Layer 13 of a small transformer language model trained on English Wikipedia (23 layers, counted from 0, width 64). Numbers have three digits each and are written without spaces.
In attention head 0, each number of a token's query is one row of weights dot the token's vector x plus its bias. The head spreads its attention over the tokens so far by the softmax of query dot key.

Query weights of the head. A number n stands for (n - 500) times 0.0011.
q0 (bias -0.154): 626479582494408554456451439450756638582631545576416406385568385777668422695372406443404708224394590627617617571323364337466381419617441403596456590640493450523502436547601655446682410422456555
q1 (bias -0.028): 412749336327466547170485524593716591613454489441444662318496505650759521507354477343542711516370679485526814703372604541662425296572466428411475489283498377465245572521560289478524320682497678
q2 (bias 0.056): 568326403739421635475736387548358413545740530498595407583433364355536474595325463560467448291439592356729623572579613691229544712369345602356602616442457403462302408396168543424396552535448738
q3 (bias 0.120): 448452321479536387350515369463714477597390369669497573529558491483581260389570540269373585421555257581375764454568430674693502587583546405415305517472486490448366498477526441483507299597615496
q4 (bias -0.043): 573520455421585438304416463361310640406650489269591451430455629483629333610671614291361419744504325679815844395639662400552470600280660439462265614297762211397400419460561577580316854446625400
q5 (bias 0.119): 373603576511431556601497512571250487484533557504640507473521640604625585462411512688571539523417611412202156580563687641428424599524675596436671584477546441651368432580171469610402441717305452
q6 (bias -0.134): 533563442512475712625458516598730574646592611610295424471387504562546498629504214428481584426389612313372692450118592436426468301482482505517546597563394492561431703515498623365792318446544522
q7 (bias 0.085): 427385349505551609614814533607551406564673443534584641525387328235547783247370617554505372442350562491469808351512470702640451468505283620346722436346458515494439613487223472455517449658311566
q8 (bias 0.202): 605491227706606439439637398549290558542548562390521618626450411375688462177254580398615515476497457639322549321618375733624683629424620583425295412280510406447333398563361413626341404754483465
q9 (bias 0.083): 571428685629413719624654533228376320678500478619457471715426278169393476549703495541401522388524552176624579467848564585558634584548518401411565629451262695498346649398386529563579479599422357
q10 (bias 0.003): 313740642275627758457572535530183452471601565477292375464403686451639397551518548290408378479628479271413427420272804496599366568491475276655395407386503518492372459639345588321827639662617310
q11 (bias -0.060): 360338645562209522584786624557156494394482397530610427509498527393395523419532358501638422565694582578609676443638509484435735497475310366506667488389298576570501556472307374442490595511539721
q12 (bias -0.024): 609501325426416422423311314550092485427465485413707419645662537829529520448377647454543457510520462709685190585692553505376504690673353540481433442606613325551753303607681438703307821298556546
q13 (bias 0.110): 456397412838530497463613389385439328595582601635465388599487422268429443553644585482357409095497570436701628405722602708590574634547639533300489434554399535366336447482341631531507683410350497
q14 (bias 0.015): 760256408798215431730673391408509462492424545481518550591284262440511624561579496629418311459586414580599501439531225499273665654378400574612543371602441589478665474546768530500341607521529379
q15 (bias -0.135): 681493724430584599831464653430484483461834397354483483346523591567395424636663462390289554592483449566528597380396409256428453451328455379660470537727459653598749517352637723370548745213552294
q16 (bias 0.108): 643361488382581540344570495445567465497299491712539529584513382422542510463514443513495655434450492151422538555763470710570477587742582394425506759371528372374197559326290389586510241566569581
q17 (bias -0.202): 625590521598454463710686485488625421748526259475496547355705458623501464502554451459317551464390478703534355595380451200575545392526328328713549448623442610643861445508834624357554592452394419
q18 (bias 0.079): 609484753575493239172395507447484552340503529414253595391471637520387325705748406383316586544709383530624793300772617499572388636345622531353407462385521368418255564676500467563414545481497515
q19 (bias -0.201): 625538426249605543618885511611827537605646228505500590435501454660581578483403583452466565641203544560628502541391419262553236229500277590550408357424494426624696631622817625452580429411399400
q20 (bias -0.135): 504311565724462505766645505586408404506650442464453495555555504531492607594556585630568333471380466527702335471592441352365635513507372598529623518465500519523668688703429684485544720477341458
q21 (bias 0.156): 564333193705640354667769382510475407673450693292492591638331393144614629274660753496491263613376456478599579335468435611639636633322701613399510464286526371314463577681516529572278578790377358
q22 (bias 0.149): 533183337479574339387753350500360390509328422640889350537614422282417545340656570671575290621537530607599686566802422736355445630314589629372368611386713517538419465182432291574132558669455789
q23 (bias -0.165): 525358669617550642778666584611343479533670613300615468471594551652435653595438456580548358554197596447664267557513497248360434375455502701513602589542461495529594545553412618478599750367338627
q24 (bias 0.116): 414522628397598531376344582494387400334570504414502549370675480589605423492406674500519572482679404578396520570603425681450447532470513555520401264380580425421432251386375384567409609557558632
q25 (bias 0.052): 720205564601558534500612332551733522251480417617341481646213405167350827728508534631446248303566449502548775330454312657513469652359423710384616344483536564341394589537502596576688421548432552
q26 (bias -0.074): 622229335557400423745919470483731500787359368381648562552542361448437619493411548583565433596320497518820593584530182392580438290441469719478524416471431390482586547571827426643449456617344692
q27 (bias -0.021): 448682518331573624184252526418510563507462433536554670423530521605507370613469490522596889495452641471503495761480620490540554282506563354396553639393662408539407351340479364572364422663718733
q28 (bias -0.031): 367551710034392534227185560400288500281333378691653358481735770723391281552417417557699692619714582367547302588535652490360595605647395401507412638680647360578556293413434349599426602377733512
q29 (bias 0.158): 536186420831656253681936284570414393431441673362739416648481313377453638118609734555351322605349525634635469232738429662433339728427349523539571547388549560487649421460332559533295636692244331
q30 (bias -0.093): 551450751801579454843560514494752530464534509520442311483556441485373530537536587342274455483552395679485575258405504404523435505517415534573497361581313738499544541517464650410738471449447383
q31 (bias -0.257): 563444526534503723712579527532533338683824450443450475284573556670525500755463400509421466243272457585843586672510457209361568285452523673459551469633553358510657513522605654371577853365440697

Each question shows a short text with each token's key, already scaled and adjusted for position as the last token sees it. A number n stands for (n - 500) times 0.0034.

Then comes the last token's vector x. A number n stands for (n - 500) times 0.015.

0 "ing ": 829652241247817283771152140241718460501197273872194842555805665137162788326138514719712118599885
1 "that ": 839646238238834282769134124239674465513180251886194849581811690119169792305123497766747088573914
2 "the ": 840626223231795267792155131255715475466177271898178865548828694122143798293157509711701112635895
3 "for": 823626214200852279809187108248742450419172223911165854540874723158179851262192561716672133609924
4 "ce": 834661232203837263812186099234749491474161197888166835507870724136162847276141533760738104597924
5 "-": 834664230189789283811176106273745495448172226894180860507859712114142844271161527747722102609908
x: 526507525517490620502440534488539137495475493501503524298499390530474499473490484504471517479513496470474521506541564684481505519469544599561490490499498536543427491517582470479512488435516487
Which token does the last token look at most, and with what share of its attention? 0 "ing ", with about 30%

0 "Th": 844634218251824256780147128242741476482187292879184866537815673134161790311148543682691129634889
1 "er": 861616209204859233821120089247743493482167271925129897526867739122136859249127581701688093642962
2 "es": 852617211188861230816134080232736501478159254929128879524861749129144864266139579708704097647963
3 "a ": 854640218198806259811147108268708482473178270909153876512853713125123833263148562716693085638940
4 "of ": 862619242218825243794154114272711500458185264917158875534843712110153836287147551719701110651932
5 "Austria ": 829583215220822234782147108241691494505202286928133875553836735129152831274182523659689110658930
x: 504514513462514663455439466473478115530476504485509617378509383533510467495517532492480519505495518497456465519512504677408477504437522615492535538503513543518526519502475486550494490461536508
Which token does the last token look at most, and with what share of its attention? 0 "Th", with about 40%

0 ":": 823655218250857275759141137239707466500191257875180846584809674144176791326125534733727109606895
1 "00 ": 830674191175808269811157093236693503447135234904157871513872730131137854255117554747728090621918
2 "|": 854663181246858228795169129222695502466158241905145889547859734135135809271130552705688101659938
3 "\n": 789652262288802310737184195277702467513223289821218800534775636188209742346156530715695159579841
4 "| ": 819640211256829262779155150276718478472195270872184830567815680162158765293154512719704119624878
5 "199": 805628245241813276802205151303773461426233217896185823528808712183136808286175471705652125631903
x: 549465553535516624449500540446493115497475490474508626339524490475532492547511528487448457562503499457436506492556514638503476540412489588503495492542418554587479520495453460570585496465508471
Which two tokens does the last token look at most, in order? 5 "199", 3 "\n"

0 "\n": 792639260290813299736175185262715465517224299833213808553769633176204739354163514697697155587843
1 "| ": 820636216260834269769147151259726476495195276870185830568800669152165760311145496715720123615872
2 "Barb": 824565245206772288818166121293737541491202281886149859483802751119139837255163480668711097624931
3 "ara ": 843613267214758278814183122277709526491209301885158855479830729126140825261179525694695107621940
4 "U": 824588255212794251790151114270749563453183274912162865530825732123170839292170489687730107627917
5 "th": 847614222191795243814153079301732521465180265920165884507825729120158848262121529704709111642937
x: 499503513504541627500547525416441114482461434502514524323521467496501545525464510529449525500524528512436487476578426596398509552475525580614524504521449565583505457541532449509470537439505484
To which token does the last token give the most attention? 2 "Barb"

0 "5 ": 812647236260808286758166152255723457490205286859198835553793656153170770334159516701694125607869
1 "| ": 828649217264825273761153157239713465497193281864179849556809669151167766316139520713701128619879
2 "3": 822651224219829262795191107261724522447178237902163875539872755151155850257155574707669124631944
3 ":": 799659236220840304755189135286686488462214213867176821588840741165193841298155559730698128617915
4 "00 ": 806675222184770295799200116263691504433163237876173842497868738158161851267148560729701117613905
5 "|": 846670204260833239787200144238681503452183242884159866538853734149152800280155561693675113657936
x: 497536526545536586474504580468456135497463526489519597301495433450464472531541589533486511449510570466473514503518544666445465498437478578534535481448483519523509494482524478530456512517465485
Which two tokens does the last token look at most, in order? 3 ":", 0 "5 "

0 "\n": 792639260290813299736175185262715465517224299833213808553769633176204739354163514697697155587843
1 "| ": 820636216260834269769147151259726476495195276870185830568800669152165760311145496715720123615872
2 "199": 809629242235819273810197139294773463434227213903183826532808710170132809280172463712669115624907
3 "3": 818645228213853263792191110273773491427197227897167827559830729157149818287191505719676113615925
4 "-": 818653228184789290799175113298774488455187224875182831493830712121135826295169487751721089597903
5 "10": 814662219194809260807182096289775526429172209899168838532838730137140840281142511746718090614916
x: 524509560491552683480518532462491109492481484469533519309548429471507531503494504522438457515504542474476482453536523635496518561485512588587532493474453526526471438504497448557566489454496469
Which token does the last token look at most, and with what share of its attention? 0 "\n", with about 30%

0 "Á": 823607230235837266762127126243740491495194301887170860552797677130179787312145511695717125625889
1 "vil": 837613204171894247811092066229731497491160232932115871586833737108171857255121492727752067622956
2 "a ": 857636223198813250814141101261716492471175272914152875523846707113131822265155542720708080637940
3 "|": 856646210244851229790166117233724497482177239909159875550847718115142803280155527688709101653927
4 "\n": 786647267286803307735184193283704468517229289820220796536773639187213739344164527711697159577842
5 "| ": 813632217258826260775156150275718478481199271868190824563809677159168757295163504714712123620873
x: 511504536493513641480485517466493117448495493503488572324484488489505497509556506492458491493503515471442511508525502719462481524450521516518510507514522506558497504493484507527547517462473499
To which token does the last token give the most attention? 4 "\n"

0 "time": 837636223251846244777144121226739462495194272893173857564822677137161794320145534696702110618907
1 ". ": 807637227265822292741142150248699433532204272853210827555787642151188754338141514742740121566866
2 "Most ": 818636212215815290781165128270706491450181254892192833576817698133142810294161504721705115610890
3 "not": 799667217222848290812221124256733470425179224888187814575848711181173811281193534703669140591902
4 "ably ": 811664236211809326789190138242693468471179226868203797551813686138160815302169505760723106561894
5 "he ": 832653257221807312800161127252684500509191226882206842551813690107158816279135468763745101585906
x: 521486535475484645482502500460502069500465534534487557336499429495476497514510512499524516523529504496437563497512520672407488499476528585459490484501517497531459505535508490486511471498544544
To which token does the last token give the most attention? 1 ". "

0 "as ": 821640258257806293767160159263700463501211285858213830557784653140174770331154510719705117589882
1 "Poly": 826590247203808266799165111262730525468184280921147868497850732127164839279156523698710124638923
2 "ak": 850619236180820228828163072233730530464164275936143884530867755123154867241168524664681142662939
3 "ov ": 852626231197826241800144087234715499502182247925140870547845721107134837267153500705729106655931
4 "lo": 826679235203799270797167066238725487483173226876181858538856710120175846287163556741750110597923
5 "ops": 822651233212849239798188098222720493492197208906153851547851726145172842277167530682719133645934
x: 462528494510489645435465504426480131548453542467518543306488434535515478526553557522470470522544542500503476558541563613380500546459555581551490443497441540451483469536561482556462481473492495
To which token does the last token give the most attention? 0 "as "

0 "ograph": 839645200200880236809144088203785496480164239926121873560852712132127834267138515680705107641935
1 "ical ": 847647218198843246794169107220730493472161245927135869526856704117136830291144523732706111635926
2 "D": 870608203198853211808147075261713551459154266946150911535881757100145867258138564707713114673953
3 "ic": 855630210197850222827154070259690517466168261935131889542860743109154867246160575716693104662952
4 "tion": 858645226215871204810162090242720509485191251931132875564866729129147836258148557699700114661946
5 "ary": 841649216202849222799156094221742520479168241917123873535858735137143835282126537710715116650942
x: 526501502536501673475429498398487105521460454489462541334486472513499512508541478535417489494535514476482452504545553628463533531447514590575479492504510519536515475504544475632478538465487489
To which token does the last token give the most attention? 1 "ical "

0 "ath": 847645209221850243796127100222762463488177264904160882545838689127151814295130534702709114634915
1 "ar": 865643186168868227825104051191762474488138227943119909525874734099120871254117535729729082649964
2 "ina ": 837630210210837265776136111228717467512176264901158858539825693117148815300148538719732095618924
3 "von ": 842612228196829253779122099239696502534166282899159873538841710097155836283136557724764092599936
4 "Bor": 866595194203796227811126077241703519511160307927136923491871731098129856239134570636713109656950
5 "a ": 865629234198810233808152100262676509503180305921147900505869725129134848241158596701687101635962
x: 521481497464495606496418437483472107555488514496477562334494441533473528518523482537490510503511494504463480512574484669431488516414528642540499541484493518559500513513548457494470498470497538
Which token does the last token look at most, and with what share of its attention? 3 "von ", with about 30%

0 ".": 816655218265821279754154151235710444515198263854199843549798656153176772331138527723716118594875
1 "\n\n": 783619245283817307731162183251691453536219281840211797555764634182214741348156503714726161569840
2 "The ": 820588220225789288770148131262727487489177289895184846546801683123142780308169471700732132622865
3 "con": 793599231195800318794176131269778477466177241896161857521827713141175821289171473703692154629879
4 "fin": 814620249191838299822183102276758483436196194905167827592837726140168847262184473726704122630906
5 "ing ": 836623268197802286807201121278733510441181239902172822515840711130155824288181501738718131626897
x: 529500508489530668500442497478548108513486498544471507330494431505473491503493462550467516466525522474436510525518531677535532573470519546485513487506518524561466473507512441549487459435511498
To which token does the last token give the most attention? 1 "\n\n"

0 "yl": 847643208224846253789136106218751463497172271897159878550838689123144817302140543689709115639909
1 "la ": 852637207209836249789143115224711476502165270908141884514858715127133832284129570720707097638939
2 "Mer": 868624209171836247811107053202728514494132254932124908504876746083140880243112528716754104639943
3 "ian ": 856615213206832233802142105241700499483182288932125888542854718123139835261161555693691107657938
4 "|": 857651208249857224784174118227713500488175242911159878555855720118143804283154530682704113655928
5 "\n": 784648268291801308733189196286697468514232294819222797535774637192217737346166533709690164576840
x: 510475530486485636496474500482501134445470496475521557376484505499472500517579500488438509489500482487459510529506531714440492554461498543534495486482489468557518462454523508512515537487550528
To which token does the last token give the most attention? 5 "\n"

0 "ory": 825618232253833257767153126223752464498199283887171845544812676143165785327163525682706127620898
1 ", ": 828643254247797289779162142257690450501205261867209833532800657130174784320145512741728109579886
2 "the ": 831626229237796278776157142258715476478186281882187853549809680130155783307161506712706123625881
3 "action ": 820644255210825272808203123254726464473193231900160841532855714149152827278193514729691107610918
4 "of ": 847620255224818264785174123273703495457189245902174859521840708114171827302150534741714118634924
5 "such ": 810625277230807282804195134286684497454202273891212823545815698143192803304190522727709111586908
x: 503542510506455613491467465453479095492491534558479592381562441553471519476555554464461481479522514449463516525520506664483536507440498556471491517527483499589449458533524461523503447488543520
To which token does the last token give the most attention? 1 ", "

0 "om": 835641211231832265783136115216758462499174270884173864537819673131153803308139526699714119618894
1 "en": 863646198180850235827122063192741473493134237922132888516865723098125859257139557731734070617954
2 "al ": 844647222205817266791149116241719487484171267902153868517840693115142820287132543735720100625918
3 "industry ": 840637232205837241800158107216726493493179254921136868541848722124137831282157507704712098629932
4 "and ": 857672230219808271798161118233684495475170226891183864516830696098152819290126520767731092607926
5 "of ": 848631243227812250795162120268687494450185261905173864536834704114170819292145541738705105632924
x: 496502510499518633481465460478531108446488460528500585339489459507469489522556505491449547467506498488454529536526502693445522535477497542522524508462489473573472532529501451561483501469536506
Which two tokens does the last token look at most, in order? 5 "of ", 4 "and "

0 "fore": 841635228242837256785144120226746465484185276888179860536823677131166796314147538695707117610908
1 ", ": 822644257252793296776164149261694447504209262859214827533793652134176779322145509740726109573880
2 "as ": 830649246227816279792163143289669491480192257878211845541803679132163793294138526759716090577920
3 "two ": 807638234219783303784177134270698519439176268884204841554821711142161815293168512713698118607891
4 "col": 783630202198807289803209118253769493431164212900165851502858723185183851283149526718675164626890
5 "or ": 829662222221819289803220133256693493422176225888174837527851718159166833284170554737666135621924
x: 543519490547495601476411506491506104519472475523478549294514402500421493532508510574482526474516553493465543521506505683491511556490513521519502497492485504529469477487530466509527473501539482
To which token does the last token give the most attention? 1 ", "

0 "exper": 855639200203870244802127093203741470480165250919137887563843704107154821280151525719715114638921
1 "iment": 872632188201891206831126067195747495487153222945113892550873735109127838241138522709726088653958
2 "ally": 857674212195864241819133076213740477474163216920156863561854711110136835273121524754751077599943
3 ". ": 802634229266820292740144151252691432539206277850213825554786645155196750336145516742742127562862
4 "Quar": 816612235212792273811169089282738503433180260902175862513835726115161826284156500707727118629909
5 "ks ": 822634237224821286784159121264704483512207234885180826575804704124155809309137473739761112612910
x: 512520507506529674517463492475457129513468502544466553299474444477533481519529473505513497473527556497446459524524520687424504528470532538492530509494468516560448487512535491527506471476512510
To which token does the last token give the most attention? 3 ". "

0 "Win ": 827644230254839262762146138232734462511203284876180847568807677147156785324138516694703125611893
1 "| ": 829656226270822273760154157240711459503201286859188846556805663152171763319141526710698132608877
2 "Th": 873614212209804245817153096276733525476159275913169887496864743114116854253125562666700119647933
3 "ew": 845642221203808286818153104275714496499179253882187868530848750149138872249112557689686124613938
4 "ar": 836631237188806274814145092253740493480181256903157882508849746139147874258137545709686124632947
5 "it": 856623235183833241807160087236715502466176254910151856521858744123160864273181587712701111631966
x: 517528488459475668499484460426515097531484455522502570333487408517448505570500448545492498473520530519480475513511502615514467566413519590600517494512472517517516443513606440520506503515497506
To which token does the last token give the most attention? 1 "| "

0 "T": 837618226253824254772148138249735479483195299882191865535808676138169788321158535680688133637886
1 "axim": 853651198179869247831140086246721500449161266921125891527854753147155875234132598724671101624960
2 "eter ": 846618228200851250791147102258729498494193263917127858535845722124136839271149542717710101644939
3 "| ": 827650227267821272759156154244709459505201283859193841559805662150175760316152522707705132610871
4 "A": 839590231213800247804161119291734535468182279911165887486856747125149849265154562683683127655926
5 "sw": 847630242200787293812154101300716525487196267888178877505818756134145862249110508705692127630925
x: 547493476508567608523540535432455099501468528519505522326465393494551504501465501482450519510521488496444538482562470580394466529494503594633504463521484572620488458523545493508487489458525494
Which two tokens does the last token look at most, in order? 4 "A", 0 "T"

0 "| ": 812638241279812286747162173248717464505210298847200831558783649160186751341155514694695143610855
1 "Win ": 816609241221813263788180130255726506493198267896163844528845750160143835280138520676697146627920
2 "| ": 849664214257824258780154147246708474487189281876169869543836694150146788288127544712685129624904
3 "Du": 838614248207794285811153108268710517491174276891167866489855736116164853260136558725712117600935
4 "ang": 856614250212810270831148102266733527442195256909156853525826740132150853252149526685688121643941
5 "s": 847641243204803255805198103253744496466198225898176844508843730140149857284178554694688144643939
x: 549560475479496622448446468450520140500481462467503494310487402500493514539523486543513482513532536498466474543528463620434500576439526625623489491502436561520509476557550476508517508451512465
Which token does the last token look at most, and with what share of its attention? 0 "| ", with about 30%

0 "p": 828651220236817275775142122233731465496179269871188860536814667131171799312132532724720122616883
1 "on ": 838643230231809280790148129268699481482184267882184854531817688129156803297128539731726101613909
2 "S": 865608188199799205826147076249701522456147266938152916488881749096129866247153568687705098674939
3 "it": 862609193190837215813136072248671510468158288933143898519868755112164860249149603713689104645971
4 "tra": 857628209184839207820131078238703508455164265938121887506853745119170865259127578738696090639967
5 "ip": 847623228176856236804144078223738516493171252925124862512862743109160857255147541709731113646950
x: 513509530488478654494442467393525084526459497549484558324512450526493454499483487550500478522532484489505473539566517623455510557444507538598508475509500466528532480498598462538502495465488465
Which two tokens does the last token look at most, in order? 1 "on ", 0 "p"

0 "ine": 834637227247839259784149125224749459493190278882178853547819672138163790318160540687704113614903
1 "e ": 838655235220825278781145121239717475503180255884173845542823681117149808311137531749738090600910
2 "Stadium ": 827630226222836242784144116229711487514202269907157857561831713145150814285146509689711124629920
3 "| ": 832649226269819265760155148236710463506200283865188844559809665144169761314153515702705132613875
4 "Bang": 841593247215787258808147095263715515505210293912159874525843745117157843263146517651692138634940
5 "k": 840630265207781254797165096259731529513187266886189861510834732127167854295139527710723135605937
x: 552529485475525630508439483414485135511462471500506486302488388511530525531524458478491478491530523532446495498568505596455480532456532596633537501504419493555501451586545487506482519486476544
To which token does the last token give the most attention? 4 "Bang"

0 "ome": 839651228246828268785155126231741466490180267882188854539819666126156794322140533712716113606896
1 "time ": 855663225209839256817149108240723487471171229916157858555844702107130832279125519750724072614931
2 "after ": 829642247230804295775152141255677463482193238872205831536797681127178808321127507760736102576903
3 "his ": 828614219206798276792156123256704496470178246909180862554827707108148824288149487717714112638901
4 "reti": 825657215196839278816210109233767474440175210909160866532866733160147839246182503692651150630915
5 "rem": 849661217192831284825181086198742462469163205896156848529859742133137854245184501717693123625928
x: 554504475491489671465449547411529085511474541520488562335499398503484427505485521536454540573528550511457511548552509602490494555507504547549445465475511559547494437494556469477549486461506464
To which token does the last token give the most attention? 2 "after "

0 "get ": 822660239248807300762149148226706445512196266854201836552797656141164788334138515726718115588879
1 "of ": 843640249242813270781158132260688481466193260889187852550819686120171812310141536736712109621911
2 "Sweden ": 825605212234817239784140109231675489503201276917154872584825720133154818279161510676705108638925
3 "|": 854648207263837217788179120229701492478186256908164881548851722125147796285160536673689109648936
4 "\n": 778645271298788313729190200287696462516237296810233790536766629194221729352169527705692167571831
5 "| ": 807632219268816265773161155283716474479207274863198819567804673165169751297164501709707125614869
x: 509508536494516637477482523458488125442491491501483576333485488485505502503554506495456492498503520471436507502525500718462481526454525525513516504516524506559493502491487508527561518467471504
To which token does the last token give the most attention? 4 "\n"

0 "\n": 792639260290813299736175185262715465517224299833213808553769633176204739354163514697697155587843
1 "| ": 820636216260834269769147151259726476495195276870185830568800669152165760311145496715720123615872
2 "Maria ": 800571254219803302775165125279727508507204276889176825539806716129165816303177487701741115604916
3 "Th": 877587238214787239824155082295756536457179267921181859513839718088120841264160500654741104661920
4 "er": 832591263233831266794141114307742512499220281893175849550822722142166838276160542688702120616934
5 "es": 822596263213831263792161103282731522488206261899169833544819737144181844293173547692717130632934
x: 519561474465487653484508446434490107509467509478467550340465427527459526516526475525493468474533529485488475524508470615443458605457496596607548506505473544488492456547531490560536523447512518
Which token does the last token look at most, and with what share of its attention? 2 "Maria ", with about 30%

0 "ana ": 824636230248812277766145137236714465509193286872181847548799661133166777322152519711714110610883
1 "Ag": 861611194192824247810136080214742499483147249929136889515861732088120850260151510678733110673924
2 "nes": 846623222227835229819152076255731515458181262929140873571843734133148838265155533656699120655931
3 "i ": 854635230200839233796146090240719495513182265916142860535845710106137824278170529723735084630939
4 "|": 849652219258848231779172125242716497489191245897175860561837707123146793294163527683710106643921
5 "\n": 778648273296792315729194203291694467512238296810230787536767632199221733351171532706687168573833
x: 510478529482483636499473495483501142446468496473518558378483505495470501516583498490440506487497482488458513526505534715440493558464500545534495484484488467555517460457523508515521540490552526
Which token does the last token look at most, and with what share of its attention? 5 "\n", with about 80%

0 "Sch": 850624211230819262789137112230749488483172289896172879527828685105145812296145532680710118634899
1 "au": 866629190172847227849111059231730500469124275941108919508894749110134873217127588721703066622966
2 "en": 869640199163841227844128045211736496475130232942115902513880753086120887235141556728726062632976
3 "burg ": 846627213176803263808141096230726491499167257914129874492851728114120849258137529708725082627941
4 "|": 859654201245860224786164118225725496494175239907155877553850722118131807284150533687709095645939
5 "\n": 784646266288798310734186195284703467514230292819222796535772637189213738346164528709694160575840
x: 509482529482485645498474499481501134446471494474521555373482505498473503514577496488441510489496485484455511532504535712440490555464497544533498487483490469556517465455521507511518537489551528
Which token does the last token look at most, and with what share of its attention? 5 "\n", with about 90%

0 "fur": 833632221225842273782128111216745456492184282889161873555818681134166804299144527703713121605904
1 "ther": 867640219185877244825128070204744492465148223929141876530865734112147865265122544742751080614964
2 ". ": 800631231266818294737145153248699431537207281850212823556784638156197749339150517736742129560859
3 "As ": 793622238227802318762150149282691447490203243863221814579767674151164777334141454745740107568876
4 "a ": 814638217231777287794171142299695477450189274878204855535815685149153783283165521722681105611892
5 "result ": 781656268235835294772207163268701478485205245864217803575812687189201783308187505747684137561889
x: 546496515432486687487424545460482118507472546548513588308536471504483513507528503472503503505519523458473552498532507668515533518454497520469492500506437516504471430486514455566498486507498533
Which two tokens does the last token look at most, in order? 3 "As ", 2 ". "

0 "ai": 836636219244828258782136114224748459493185281885174866539815668134165789310150529697707114615894
1 ", ": 834638247240805283784152134254700448500199258877201838530805661126168793314141513741731099580895
2 "defeated ": 821652243228812279779131140240684509508195274861190830551786674134191794306129521760750099558905
3 "Y": 847586234211781246807126091277723562479172274907187878509822740098150842275124509710755097634927
4 "od": 819575224198765278805147099280726507484176292905165879484820740145153851262127527679700133630925
5 "kh": 848607229184762247815148078263703508496168275903166875465830737113144863274135540723728104628945
x: 561513508479486609520474439398461149503477458527506525286521393545524515548516416520461516471549565500447483488570505572441480551464534599628510503539460492586508470522520449521505517500470506
Which token does the last token look at most, and with what share of its attention? 3 "Y", with about 20%

0 "\n\n": 787620255286819303731165181258710455529226292841213800563761630176211738359163496702717157576840
1 "S": 838586202203780239832167088281741525428160248927176870493841729100132838271172493694724100659908
2 "ome": 835635241225795270818195117295716510456180272898191840492836711133160825294148556715709107598921
3 "time ": 834641241207812267816182116287721516447198248913161838544825713129150831284156510733706093623922
4 "after ": 812626255227799312765167147270693476474204228867213809541777678134190803341145482751745119581888
5 "his ": 809599232216785292776168136273708507469195254896194841565802697116164805309166463706719131638881
x: 470495523469523674465498509446525118488475477558510574378510437492476512509508470505458499521506504500408555505535530691419495539490502557478477508482516547549465566502498478523480497472519507
To which token does the last token give the most attention? 0 "\n\n"

0 ". ": 806635236273812292743150157248712437525214283847211828558780640154189751342150510718723130578861
1 "Since ": 813629242233804305763151137260688440498193247874211827543778676137174784338126474761745110566890
2 "the ": 829609223234791270785157135263717479468183280893183852552812691128149784298170491701702120636881
3 "area ": 789596232215808273781188133263728493496193250899163846533827722155156815282153482707701120605906
4 "is ": 795641245226807317754172161262681484527190247857216818549795677148177789317137486758743114545893
5 "pro": 781633277186801317777215141257757528490187234862184807516831707153199834285211524741715146581878
x: 497492521456467613495494493464558075517463489495497541283591496493508464429525448507451481516531457529488605558532485607538521538482510563571455516527465485509441519509528471552504499453557481
Which token does the last token look at most, and with what share of its attention? 0 ". ", with about 40%

0 "lo": 836652221243819266782146116225740459484184276877182863539816666127164795317145537708707117614894
1 "ops": 860651185189875216832135068198753479485150213944118899534873732109121859256117532701723083652961
2 ". ": 798632234270816296733148157250702432537210281846215818555779635158196746345150511733738131561857
3 "At ": 802604234239799294754160151299708456474203263871221813556780667152174773344151485730735125572880
4 "non": 788617242211796298780178154288765521440187253883174835515817701149170809305154486697696121613878
5 "-": 816643221188768301803177115280749503447163232886188857497840707113147828276161498739719111615879
x: 531497533508507643505467531480533148464482488502508531295509405538488488454481492494461518479509485480457565496533558685473521492474529559560496495494518559562430515512540464475510485438526487
Which two tokens does the last token look at most, in order? 3 "At ", 2 ". "

0 "|": 827651219273839266760157158235716465501196280863182854564802672151172766328143530696692125621886
1 "\n": 788647270293799313737183195272709466519229290819223795540768634182209738351160517707701159574839
2 "| ": 819639217261825267776152153270723475481198273867188827568807673158161760301152505715711120616875
3 "A": 828576243225785259816171121319766534434198270909184856501829729120141830280175504684694114654910
4 "sp": 818607236196792302801163116326765505479199255886189834496800720141156839284123486725713120624897
5 "as": 809602250206813279817169116304746520460190271894177841509822738157177834267158529687693130635918
x: 505505512505473651521520479421493123532482528522492576294483426545461525525529501526485465512540476434457488507549478614447465551460501519630523473508477552479491435544525457522578493469505515
Which token does the last token look at most, and with what share of its attention? 3 "A", with about 30%

0 "10": 826657217253825259770152134240732460487190276872184858546812667148164784320135535713694118613887
1 "- ": 825649240258830271763162160257705473500201297864187842532802657157182770321145547726695137603883
2 "| ": 834652211255838262767150150246703470496188282873173856557819679150162773303138533715693129624886
3 "Loss ": 801612265221823291768187146264716495505215276881163829538831747176159827295147519692689163614911
4 "| ": 847666213250836252777157143249694482487187278879164868554846705153148794281135553713683133628908
5 "Rot": 829581234212796272788174121256730514474180284905141860472849751128158847288157540663692143624931
x: 557493471525535597522496453456476077529480497532513568327553442472458473479527440479437508522524489528440525555495530640481484528437485516559558495519476515522520507514575426554548493482497467
Which two tokens does the last token look at most, in order? 1 "- ", 3 "Loss "

0 "therine ": 822620238242822286759133137243721483520196293873183844561789668124168784326142504710737111598886
1 "de": 843675199188826258835147062218739495479138211912155877542882716093135864252137545721757058596947
2 "' ": 849639215204826261795145114237710488493176241906166862562848702109135833281148529722734100636919
3 "Medic": 838589209198853244803168089228763515483161237941128882511866747124145860281146511650725127667932
4 "i ": 863639234195851228804161090230720510510173258927132869540864726110133843267173540717722100638947
5 "|": 853648223254854229782182124241721508490188241904170865558848720124145803287164530678708115650926
x: 532538506499514605426489550488487100471449535484513567346512466479481465536530569506491517451519551485460504530547532673413475499422463584532522494472498536525524498480506492534499515474461503
To which token does the last token give the most attention? 0 "therine "

0 "the": 836646222233834262788144114226754464494174273889171868528823670129167798309138529718715116610896
1 "ory": 849615221202860232809153084204758498472167237933125864524860734120138843277154542706725098644956
2 ". ": 806634229258827287740142145250701440534202274859207828557790645149189755336144513744746123568868
3 "The ": 826602214224793282774146130260723476490177284897178855544811687123135787303159488705726120621877
4 "ph": 805625229192787301802203096293757532464145231897192850491853726123154851284131516713733127612902
5 "en": 813633246201780294822193100255733493453165228885181843512842720128168844266182531720711118612907
x: 504509487488496661501473537442514155522452520483486552270456422547437493517538504497467503484530506499450535541496513623483471520490525613641531506526490544501442447535503450502502489471517505
To which token does the last token give the most attention? 2 ". "